Layer 5 of a small transformer language model trained on English Wikipedia (17 layers, counted from 0, width 128). Numbers have three digits each and are written without spaces.
A neuron's activation on a vector x is GELU(weights . x + bias), where the dot is the dot product.
The model reads these tokens: " |" " −" "1" "." "2" " |" "\n" "|" " T" "ur" "n" "out" " |" " " " |" " " " |" " 1" "," "22" "2" " |" " " " |" " " " |" "\n"

The vector x that enters this layer's MLP at each token. A number n stands for (n - 500) times 0.0086.
0 " |": 717527575368581510691504552528587623297568551423641505766303502297401464420365527427496417635505450442427322628430507595406573540704472413509509692467335542384713461469603476457753287461685498252319451226470357554478415550519596436390253520423685260486177548507526438485451535702303479595732624676562667361477645595533474499496489411742488543547433526452744803469588425635461295424496
1 " −": 622471611289309689644490324498658652469473478412647448719431488471432357405345540476619523666534522444466294623453465555416580608506529479501549237510338545342470578543512322335713325633567410317487556479602648675294662497424607501522368362403509267348252460516473462393506681783347467545651649604414592481464573890626295380556569404613563413577428626373754864324610473603284302526524
2 "1": 752244703292464647701339360450702547403490509365479562641193435407436637458481754411521328669611396470499539561418573437339479519694594405573598519595461542314471500682596516562591306433501485200401493462555543660334417356317590419744336249365705404356338421613383442363678532646425539539564614539761718583469521622565438430457516511628689431604623537442576771146668330514495353341579
3 ".": 717450605193318699623485490568559593333565411352699601697225434364435426321425824417554362538586492329420348563322492461422624482619354476437580577405272649389632446487624325519760393519558560276408427450498544599300637372327597627532325354486680318514308555469441488431518687658439582545566697583644543412558643704620416442541570539752558512558590379317529884371548520514445400462529
4 "2": 806347886335505695488380446379663619419407501403548785593270401418441612414434822399483354682675351399602457540537602486400602549701593475532504571496413629424431547782654455504576315440462479317413451441622449635322435324355583466736291204400557332412324484517373417440652488629448474438594623529684729520413422649710515484378509518718591436474473518369521722234706220571282329459605
5 " |": 691558629324465529625513597576514596338521506423747658663263451313444513413402613389465293659545471520524356645373520522409538607669508485523563653401207634402623330616616425541816315452553525173330490292609463649291480369431622484347361301440729408454226584466485358518599571687423526506710571563543641396525557456666553457432483506722537530605378472408542821408599343605381301510632
6 "\n": 615453662354438570735396470582567587442447379442539546748418506396462500516426676461484465643493521531376362684358582702389585557681412425485506699417403629322718525460615409443681238414660543281459458359424452583376444542390607485416299701472603293441151473514417568348435484675383514579708728649470580247411606634477405503457514471633457582569543437294742901501577637574343261442500
7 "|": 690468713399342628715413335592624439467560543402692675633411452530437541367393566318499387590506320560569306614463460631463509622677414474414583624522366487442659385501638449493788237456701477108305501385459408655444476490456592403495291439383684339395170513541499386504531569806371461529510718594540665532525580365497488433378544314668540591704367473373608795427565594598350393570494
8 " T": 573474474207424487743362473608659417460506587450446552545306382518463342371315561422382474690435260278408282660303343535376622566508415450615483542527413494376701594457616485384734407467634465217381487442357582609595547424406483457579336404533683392530262454551448539660718696796485629585645717580446771428516555711499411532354616417472620473497545503433650826359548506672416433545596
9 "ur": 789396456367329673724345259582688386418364630442632582514329572479422487559394656420313477479725229211558489674437587409430432687515423663627319647582504662176706470321396406575563346552651497267350322510430520470610645358303480447613414594568477341553428605361416576487723584509242507481625765520358641471395649778580392422643438589802519398478512515408464797449761360453568492600544
10 "n": 640386530519357329501352480543535623744312503437786533592554498579606403612270495546560321463564291527646579722345364516455613579680431547655376629370559759538702702496394467338555439552401360170381247346543661465406622574305589642762439243625426529408320516471660583498724636481385670322623557540378534547088505559649025519445362337769619286735575382412491566431591525391344519542579
11 "out": 494380553697545374750424382423642517643403536502475546444405662536527415704417753592494639500664120520408389772290516613526606687487507467642651584512527498642698570246789475436508401647533444225413426399429642475381635171362527391491644587673549442325362547554390642476555583470272277520473521334530553716499393678580269527508573405636609475453410593432464903191356284356271360461619
12 " |": 872588562514285530496549436655397564374553639424742492593403368454444624402449397397530479577497431481526186611489564539424591797701441269473562654408293567428776521434497508539672439534663491223267543430593474633524336501480540292425494373467646197423217378421434332518582519735365539437589588461657627481397564637538448620560523428757705398438524514297706750590516395617329308497529
13 " ": 828383596143329572752438464594709427333417506375689506614340472437520390462368562390414404695490450380458337596391535570372551594629316418446379549423394549407656561554601452425648398423464575185352517518444523729434385462525581380534481443339490313419176469591362553491481636692380556588693707565605594470459555708666422605515585519755534551658469535372687832477487482671449337499624
14 " |": 882576547479330574498562451648433569366550629408745524615389378431463608407429394374513447608495417463523202598516519530407574728688428280504565672395284571414779477437451522533697429542617492233231556411577489664502360505471567320415524381449687222394217415458449309496593516751377530427624554456643619491382596624567434579578510435770657401442521506305741758565537386625343318486573
15 " ": 835380564128356582762417459597716412342437503390659520618312485418538376460362561370429380710495447356466375606428518554356548537603317425459393554444423543399657541562597442420647386421452570178345520487435509729419405466519603391547500445323500315431191494602384530498517632710394569593720687567578576469454550695673420581535589522755497563672467516373693840449528470663450332510629
16 " |": 889577528399386591507543439638471568378552582389713570658334380405495572386413431313487377666496462460517259607543461498392579635635407299572563696436283605361769413494427508499736400582568450239222545369555467674419403511431607385402570457398734302357238492515494303495654521769391510482664542457562605524406603566609421529581471440781567424506475505341750781490584382625362314470614
17 " 1": 694333666294405570680454416614643606505538548381516496702345427400451472447242647372436448676577448373493448564492465438277511464685508280574580518468539508340446523722531484489471438415664401271336463462501522811364409433325542377685369377408632399343267400658346441508621633693351495568667568511621787468352574715513317497619586421699594474632467616414748856309521381605408429486522
18 ",": 616490636329470585598476387532662573262535548481535464675279435582460362350352693338585328620676511215401284631482415498445514467466320285541543553591404600364805520639539451416758360357490661249333522495599610646284543442344652508472456418360630365413220620399534453429558593664540577533540591480473532372511742729560356516652516426849540486617441489295647836436648508551403406568546
19 "22": 779361782280431629694491456389557522516358442197487654573347474596469518384412786488529370699630323399634356549597569394448492544668505513502494560558487475306490482699697564533631308585450466312317516489582718588447535257309667399749350246399619313530283552484399453489375580541384428505624517551579754615386596588487404476427421455739525459368584571425747801319725399559182299502564
20 "2": 803286900365499659546467338476627579497285494371534678558303406479343596372431746409483402685672369361593392631613604467325577591686580468458492554631418561446527563669471539507637323485380432343414566494572543604425425325341604395705289225310573280532257538603277542429495598535421404472672574509676693610365525597648479448498496504761480463422615620311683773283686325614219302513518
21 " |": 775520632349389541627576442613471628337497582400727655661330385377397529383374520372499362621500511488549269586465484473363547650666426381552524647446272595416698399489543466511807351567575521188270567348556469667404430407460603394343478429355750350349214476522421379464604594698443474532739538467585630490416613529616476525548525436786526480533465469368755812500546383608359329499637
22 " ": 789385610119334563765448469586723440327417504396676562599324480420517374444389556400447392668499456356475358602403529547337546563620343437447380570435404552407631554542632442436694381423437573150353520477419502747418410408523595400539473429316498318432196488600389566482513642697414539597731692577600587471468545677665437584552613500739506569672456500375678816434541479666433347506636
23 " |": 779525582327438539658580470605553599366539566415708618666305408370452514409365518316482343656508491449512332615513459482355549569663416381583504663450303593365709375517493502508785355546562494209253569311536439676387447468451622422349492438347753356312240511517493369491609554728448499534770542495541578486414628543613452459552485439791468479545396478385789817460601373609405299505635
24 " ": 815379576124359572775431466589737417335434506401658545611301497416532372456371552375438379695501444359468381611424523559348544538612329437457398572434414544403647542554612443441662381411449573160347523462427495737416417445509605395540477428310504314439195495613399537495516630706410555595728692572576573465464547687662442574533592508746495574678448505383683832422557476666441339512632
25 " |": 772510577321463530673586504607577595364556568428707615665296432349455503428348529313466345662525475444514363628527452489349533556661408400578501654457307583367709356528482525503773355523561509218254564283533431674387461475441632436349476403332751359319252530514497375499587543721450509538785535519518567472410634546611457426550485455791438485555383481394782828442621366605413291519633
26 "\n": 596405687319360604795422424644617581467438390478599619731409486439410497467362677429456488632530504451432366679432519664382618567636381436477504667396370643290661448480609414457690255426640566213481522387440516605368500465326601508386367506413635383388194494494388533409457461700432572603718730609405554313332629649498416440520556440659464559589506452268689918504580639578325291490573

Each question shows the input weights of one neuron of the MLP. A number n stands for (n - 500) times 0.0021.

n75 (bias -0.059): 545480519671421490362592416514417565560483522460575471448407541550538505366511508498445558520629560537546549469471500527464541509515583411458500497555564440505502600406487463490399517531610488531488454471568495481543497555485508357468559581468543427458394503575550530518399574462401451459468534570533454512568573467420559462467407535449555551475504456471541450415514483519519540581486
On which token does it fire most, and how strongly? 12 " |", at about 1.6

n164 (bias -0.131): 401489513427505453547485540535509505500438396460483463456513443434467571464490537557424488550503475504483522529473580525436527575488517503533559451535472588479450536484533523495537471559448594518613564596483606593496515569463434392465402565442510550565583514572526552443518488434451532388366337498486460424565451388435580436512558387484500529554533523532434637466566437446486584528474
On which token does it fire most, and how strongly? 2 "1", at about 0.23

n466 (bias -0.125): 435475509430459558505512395506492445532525530458483513516468519554485517389426408531460381483509526623525560405494502553453465438590560470550495599379581479424511627428500566532497476559524564575482457437522394502523530609537488509507545497517444407423513484511505476550514386463492587502429533503513495508538574455498444522518392476440502574563454507459538516450520559445468586537545
On which three tokens does it fire most, strongest first? 10 "n", 7 "|", 6 "\n"

n492 (bias -0.104): 475588381505450505573521524559553472555487469527516452576544565498471460544493498539438542447548599493532411514513423603482497549492527483480534505459502498480545569574536602493500427492490507532437502400379438543528564463412546344433519511569569588611551498409531459572535595554553383437467505383490527433519500571467510390485461439445396393534510521485474481525509512462606517450437
Its two highest activations, in order, are on tokens 8 " T", 9 "ur"

n404 (bias -0.171): 528409400546529488383478487489540422534582446522614489515588317512565509436496556505505435521433538623588456611562488521526461392509478477507505559542521366446454521529567502509495467535439479553487512530556509470489493452569395421478487481439500357536560452349539489487515472540511663489479590500619464514511414448472500458491489484447441539531467560620507557558480482639504445570484
On which token does it fire most? 7 "|"

n300 (bias -0.113): 585442512438565528454507566557480521467463542525487536549490518465539424510558457497544495412475584561530534502526470519478557524463480452604510510517500565472566436480415564474482468608595523490537415522431539402505458520586445422491495531593592503498521505443552460392476478518511418468521599475449486488576491506507368536542486524388495493500449562491546432499523468531599433427554
On which three tokens does it fire most, strongest first? 16 " |", 0 " |", 14 " |"

n384 (bias -0.164): 632448517520528512502471484488530513519336512518573410417487534512525448403565597512659478464427493475502567483529528540534469476407624541472530488436382516477517520466416545516517512514575571540380569482455433462577567510342535474521458492441523537561616519458500386476406503481493502522502464480576532486552545521480611517454395533502633541528511541500469390539523567469437497388468
On which token does it fire most? 19 "22"

n301 (bias -0.149): 540515462493529538573542517406471381469365547453626556466571539580471490365480536412449557510486602527503416535435460462573529515465535487473541497451426522435485549532508468553515489543408485581461565536466483437539542526436489458439563571507610493455483497553502517617594506402464507500537449495575530495580446420404609498493458525379493438502446583508534500482524493417545525519552
On which token does it fire most? 21 " |"

n251 (bias -0.121): 502547524508511472464583514525533493518483524469454465538468503506459503615435457508451502521419475541426443532405541546443433520537464453563438557422576480376505473533552539532451511512454495570546480506441486515514473491601516541403520528462473430589484524472454505486629546454567487535442420585457480514503524570522596391481488494537576422629466561521454483529424470551581535434502
On which token does it fire most? 13 " "

n204 (bias -0.139): 521532493444603512519480519459521551509579560429454557453428545450497484469465447488475443505490456586474521409543514541459531486505562568454534553446383539475485401475566421588536509343433432533612591451512395465430644531519460509512410553578446502588520458437500527564586476525481471460454563558367442481551421436493589571502473509535574529571431561553520516545448486543577572453323
On which three tokens does it fire most, strongest first? 5 " |", 0 " |", 7 "|"

n250 (bias -0.077): 421618391500510567532511569497560580497468521536485443539480521452460471510557503498450461459458482521469460492503503598560451491486521531478470498546418397409482440527420594589489431589497498506475449406531443480567480572456600561464486565484486505509418430556666473502456520462465536584450470541509532505495535456459514488389398544518518511547525571590432547537473489456531564445462
On which token does it fire most, and how strongly? 0 " |", at about 1.5

n449 (bias -0.130): 475452523372585458449505471484493455640461355507557505406500480559531566470429472475504496507488493574611530540502495619523625477425518482484424452537518570586461492455531552538468470557453552552504404575496506513428445561403452514583622521472541578551481539349621483611464549569425443429411590397407447545500475429486446488522441486476435473507476509569404578482504448655477466510442
On which token does it fire most? 10 "n"

n182 (bias -0.104): 516476466478496528442399524460418546564557424525537391557401534504429465538562569404444477489448497470553534482468430465447486568378610480529636516498467580407461572491491441665453493475446498450478537570543593384535518559496560636511442523454455412606466520520580507511510551426536517435435547510626447448496420453371547528485452478426511527606451476477468602449509495505630556578502
Its two highest activations, in order, are on tokens 3 ".", 2 "1"

n476 (bias -0.109): 476447459400440556446473581530435502541441562425421519537529448537571504504498453592448606567493573505454546531534443575451507488535423480561477448537468517538490635565485562420599500655543507541488388575508581570511473573477463539467523495596442591510386420555500437507498382432381471443432533420510605454497495474492509415491511498536544573491379449500464490510524554451577478419433
On which token does it fire most? 10 "n"

n297 (bias -0.083): 503401483446561624476435528587432423521527536455419541563563488399538487601495479458504524555566425533588565414479454438502436453484489533579585564486503506454500530459496426462530536423474494614551491514505474407503479474545526503498559448402453538446461492535626466409461546410512537489510461476500509471538500446555472506430572465532494494539470534452562556539604524500492543494520
On which token does it fire most, and how strongly? 10 "n", at about 0.26

n46 (bias -0.096): 485519527451426500397508526610569500448550619382468508482420590507487419520467553488525527480492557547463625486564591558435448493488394476334500510514544552564455484521459434577588544542445525433553468486450389389437567539528532612593476551482527595524454594491376464574425503473468541477405536488473552453543490557452532461488502559487521553416431445510475438490450513472531558524493
On which token does it fire most? 3 "."

n110 (bias -0.156): 464572566448393505468517480529394566380576496478496539393593534452467418568518500544537563438360406543529461509507507483457463557580476466444554583500484487484518498478542519473491480516502487560562573434610548550552569505670483440542386525297495471464517473621504550496476419366562475599458558512604569534502488549540514553441458529464509542454592412465438456521352505511511504410491
On which token does it fire most? 12 " |"

n50 (bias -0.138): 515486568488493535569560547532438517447545541507604507536576503487436493519527530478404545544498492605535591534520544458498523395458498515466487362591490531476431467491607552421498473468546544490488465465526500492404386552557443588493566467495405522502496452459528409561448546454492613554482448466430537422537344553620532385498527492508460479415404567475420459462474517459577458589583
On which three tokens does it fire most, strongest first? 5 " |", 4 "2", 1 " −"

n64 (bias -0.091): 527531419519558476411615611530592569462600485461385555487595428510473517423483449573555495526508485552566590552500308481525447480424502445532548382483544463458535572578528462527495525495483502484483592416423451515533444493518464403384473448465467513418507415399455480395529475552507500559571505547512539533473558546485562541565514522521393444500532464590458478536488530544458517487503
On which token does it fire most, and how strongly? 25 " |", at about 0.32

n29 (bias -0.105): 555562480557511512541558504491545465478527505437505393538444664549507612494537446513622516411425548481581421474495591390586486454438513424507444362464530537565373498440610528586432439509539557554428538303473520422472511531521432387390404529511546560462460505616474571527517471515404471561560569560557452504432451533521463545494416498498553439481574425500468467550550486612524511482529
On which three tokens does it fire most, strongest first? 0 " |", 12 " |", 14 " |"

n126 (bias -0.136): 462622617496479554502486500477521558585436579394546389509480543587485471504479510564531385486424508568479510504535568583584562490583525510518485421407490559578455561455517516465454536467555510549567457480467468589461380531502508514589519461570394335465555392489476493610525483463516483509468471553532498465546535511507446583482504540505460512498390587490493446448434503383563421429312
Its two highest activations, in order, are on tokens 10 "n", 1 " −"

n144 (bias -0.026): 450528477482617429530489459495583585463555617498553458449623535470479493557491497464572530495485368521502604469570461407473468529515576450498490464431482543517391479413498557529390467485485488445471522496472478518401404553590457557534474535587476431500619416461605514444497439606470559419479484584546534559542410471572492458550517500519406475469512429573567579532519477522466368451478
On which three tokens does it fire most, strongest first? 0 " |", 11 "out", 2 "1"

n436 (bias -0.098): 422505528477529623563597473442472582485395512522500542465641487480508414532413371493574414462536497498487527575460463479478383419485401429515442469495572596498520512516572498510538585460608475459551555539495552567524423497551410572484468498455456468493461527524489524495438462572507447472405512492623424513587485462472619500529486520367456502586493434522518577470548406488475551559549
On which token does it fire most? 22 " "

n405 (bias -0.040): 462465431404500573532483462546542515575481461502451539553458543619540451422482479487554491535559559589496498543564464477461484577377533441509528449535490540527493532533667524417496568414493439591487532487498551500337475498496550505439402502571500542581513659534703482485497496562498475524486484330422412477545496464517507445474397540503450511469561540456391404426595384591507462465485
On which token does it fire most? 18 ","

n411 (bias -0.168): 429565564479451543482383430533477525525513543486552439513417535453459488384564482610480469438557423419446555524530383507549541442550572519459510554413437503363530493440533417541500460542373491605493434575463453583507537588553432461507576497601509474563556517488502427482540467469579541504455571454510458508548468554470555530444486454567542580424545566433535439544387488488551642467430
Its two highest activations, in order, are on tokens 3 ".", 9 "ur"

n94 (bias -0.072): 405524505461534525498454530555574530570510606548494609382444500572453380497457548482510469531521517519560422439479513540542604602458482466369475390525446552548372448446508476507468546445541526543515620541536510493520591464385486463512472463459480538543536525495400389555470560500542431485534551452475428533507568520620493471485458493491372563533433468452447480534530538477480520532594
Its two highest activations, in order, are on tokens 1 " −", 20 "2"

n78 (bias -0.005): 484378549574516431468569502590528456607400492474509551510400498556483431402489487555494508500566453498629589442427476523406516572475510497528576459472469536482473456540427406542396521527578497498500492450611475513488559468453474479461617470422518519560442534557495487498459465518524493440469483505487489460623565503438518500393492603495518524518534492456366468576500479456545463587578
On which token does it fire most, and how strongly? 5 " |", at about 0.32

n335 (bias -0.105): 415543511544574536463473449469547544528462436558467451498554628452403521414484441498509460477487482449380436447525508511500486449476563443614485524524455543352526516516422513572538494480487562472500524485550486580525486572521500454576536526582477551516430486481554468560440497370560453473482486491455629574512619502515457503498487450576394599561506459494490450494509535492517449469528
On which token does it fire most, and how strongly? 18 ",", at about 1.3

n71 (bias -0.175): 424530549582452453529484577570409477486439398576486592423458602495553432556535430568519562486458556431516418572469500564640516613434463453513502459491539554605493596293504607515390534500476626474539613508583580544519496523484460511405491480532429441405421520474559534471581457533560446538543438495555483496465504583484458525400530438547598478446502461484466403566455379435484480440568
On which token does it fire most, and how strongly? 11 "out", at about 3.5

n99 (bias -0.078): 570571633442551460503574601407554540539435585546522497492543575562517498506424457539547485562529467460482496456467457515385549466526459445485474484475483437523454549590501543580456506552417507537514472536504440512585574565461473478511470553486552556488465430505474420478538475533561511417446518481486428621459466451432529519336474520549540510506430466497453450528497491487467514512524
Its two highest activations, in order, are on tokens 4 "2", 10 "n"

n135 (bias -0.155): 423467461465496462415496367510546462547430588511415444476548465586471596466445493511467657458475453483519454545524504420487534553526619335563493485546584546406576514578538552456474435407599449574456450498511515479486541582551461615412445618568468423332472552598578558579504434473487514408546564542494529494583409538518592556517513464476510537399607506574522391456391534541427402534502
On which token does it fire most? 8 " T"

n352 (bias -0.119): 488482512548495579437412576519546406466490481387471490661465529597465514487668481516565522524465462498507405523536436533549553543468458615446440451472446493535463440477537445531503505556450407594490536502561533497511485498557546420440490566525557490519431476505468496475538520505457447657431550436423572550535573514411614553449486405411436534560526424604527414461521473374593464515467
On which token does it fire most? 7 "|"

n331 (bias -0.194): 579451520398510540425508471561445526428493455601442428513545542555497475473481541437426515475578586563572468492325461574457488478510524596486472507471548479517523491608516483563398557657510441502569462495490486473455460523436497394565537439401584481585570555507414497548551583428413452468482474449456541529607452401556493547478443412453409487594509514505458500503517569523527492438546
On which token does it fire most? 20 "2"

n34 (bias -0.109): 474531470516419570476489505461564485535475435418467490462532435433443591441476476589434510451478505466457538525388503552430515450505537460636497518551521562492471552476490447470435480579547575459473448531623578391553562469485498600478585541576545558418453518472553522420459472540436537531545519453678552408567513461535427546481444507495564472554497397596495409533387485444570498511552
On which token does it fire most? 10 "n"

n206 (bias -0.100): 444619427589495639573534549490459485478598528560366554509463468570548386515415531463413548489468489579510551447540506456490486369417431500485551530523459560495440529571452520505528483463424418428474479537490538503526541484458433438439502475415516515544507559464520403399517442552546519597537484505586495534500417469494551473582572468509528584451471459539525509557484482544502437435558
On which three tokens does it fire most, strongest first? 25 " |", 23 " |", 18 ","

n171 (bias -0.084): 562491461489582404518462432430476572475567509518540436502500491456452424564453460477469588517560469548595482509516509581463350399571564482439498563542637473560546588471488546617397467502531482423495572491437484528462414521604448523384505484559470496514596468554550516454532516480486455554505545474516480440491477523391554544418664427575448598388422576561552458556504557514512414372434
On which token does it fire most, and how strongly? 0 " |", at about 1.2

n373 (bias -0.085): 553472513562606503562378466461535482486494430502597524532471513529559508480493562531535424517526558592421463464482558497473550579502444519438492478561571510558503566457545472456481564463471464615447604595502460495473519522506400438485479513467542472490601600513510498421403403587452428471513478402421403420515470502491584494521361484478477564594495445425572505554485433529440524533528
On which token does it fire most, and how strongly? 6 "\n", at about 0.68

n192 (bias -0.173): 445582460451512505510524564510535569532606505488588460553570476500547575428450498554446464554461478579495431584526428462492437510440465529465519447515579467517506500507538539538595576476482451491424391527473477534435423382546477574533551479409580552503665427462502442405509486512592615492502583541441386540443474460478396508492435500456402537467442470492517487494472418478582471538444
On which token does it fire most? 25 " |"

n330 (bias -0.050): 485526525523517533497513468569550486593401547536483490531367420508549514537515427577487454488606482469601458459492541469498579463427497503431500558519558462488410432472576477517435470480524568458471505488500593590425431441503481542426510593532449471474525498515583377493543467462461655429541502548521428581536534333456449455462588486445437578569626543487401511495443572508441407582461
Its two highest activations, in order, are on tokens 7 "|", 26 "\n"

n259 (bias -0.122): 448469521448386481424552433502495526611514372513549479560445534617493515426547477447414459500441491470530426504593461423548488681469531566529459461399418553489433477611456374531433521439502543533473559464486614505470542559516471449533393658422423534424601566522502572481600551584516587578435556491476480571477553498411473486476548554403400473522542487475494502539397523482518543531543
On which token does it fire most, and how strongly? 1 " −", at about 0.62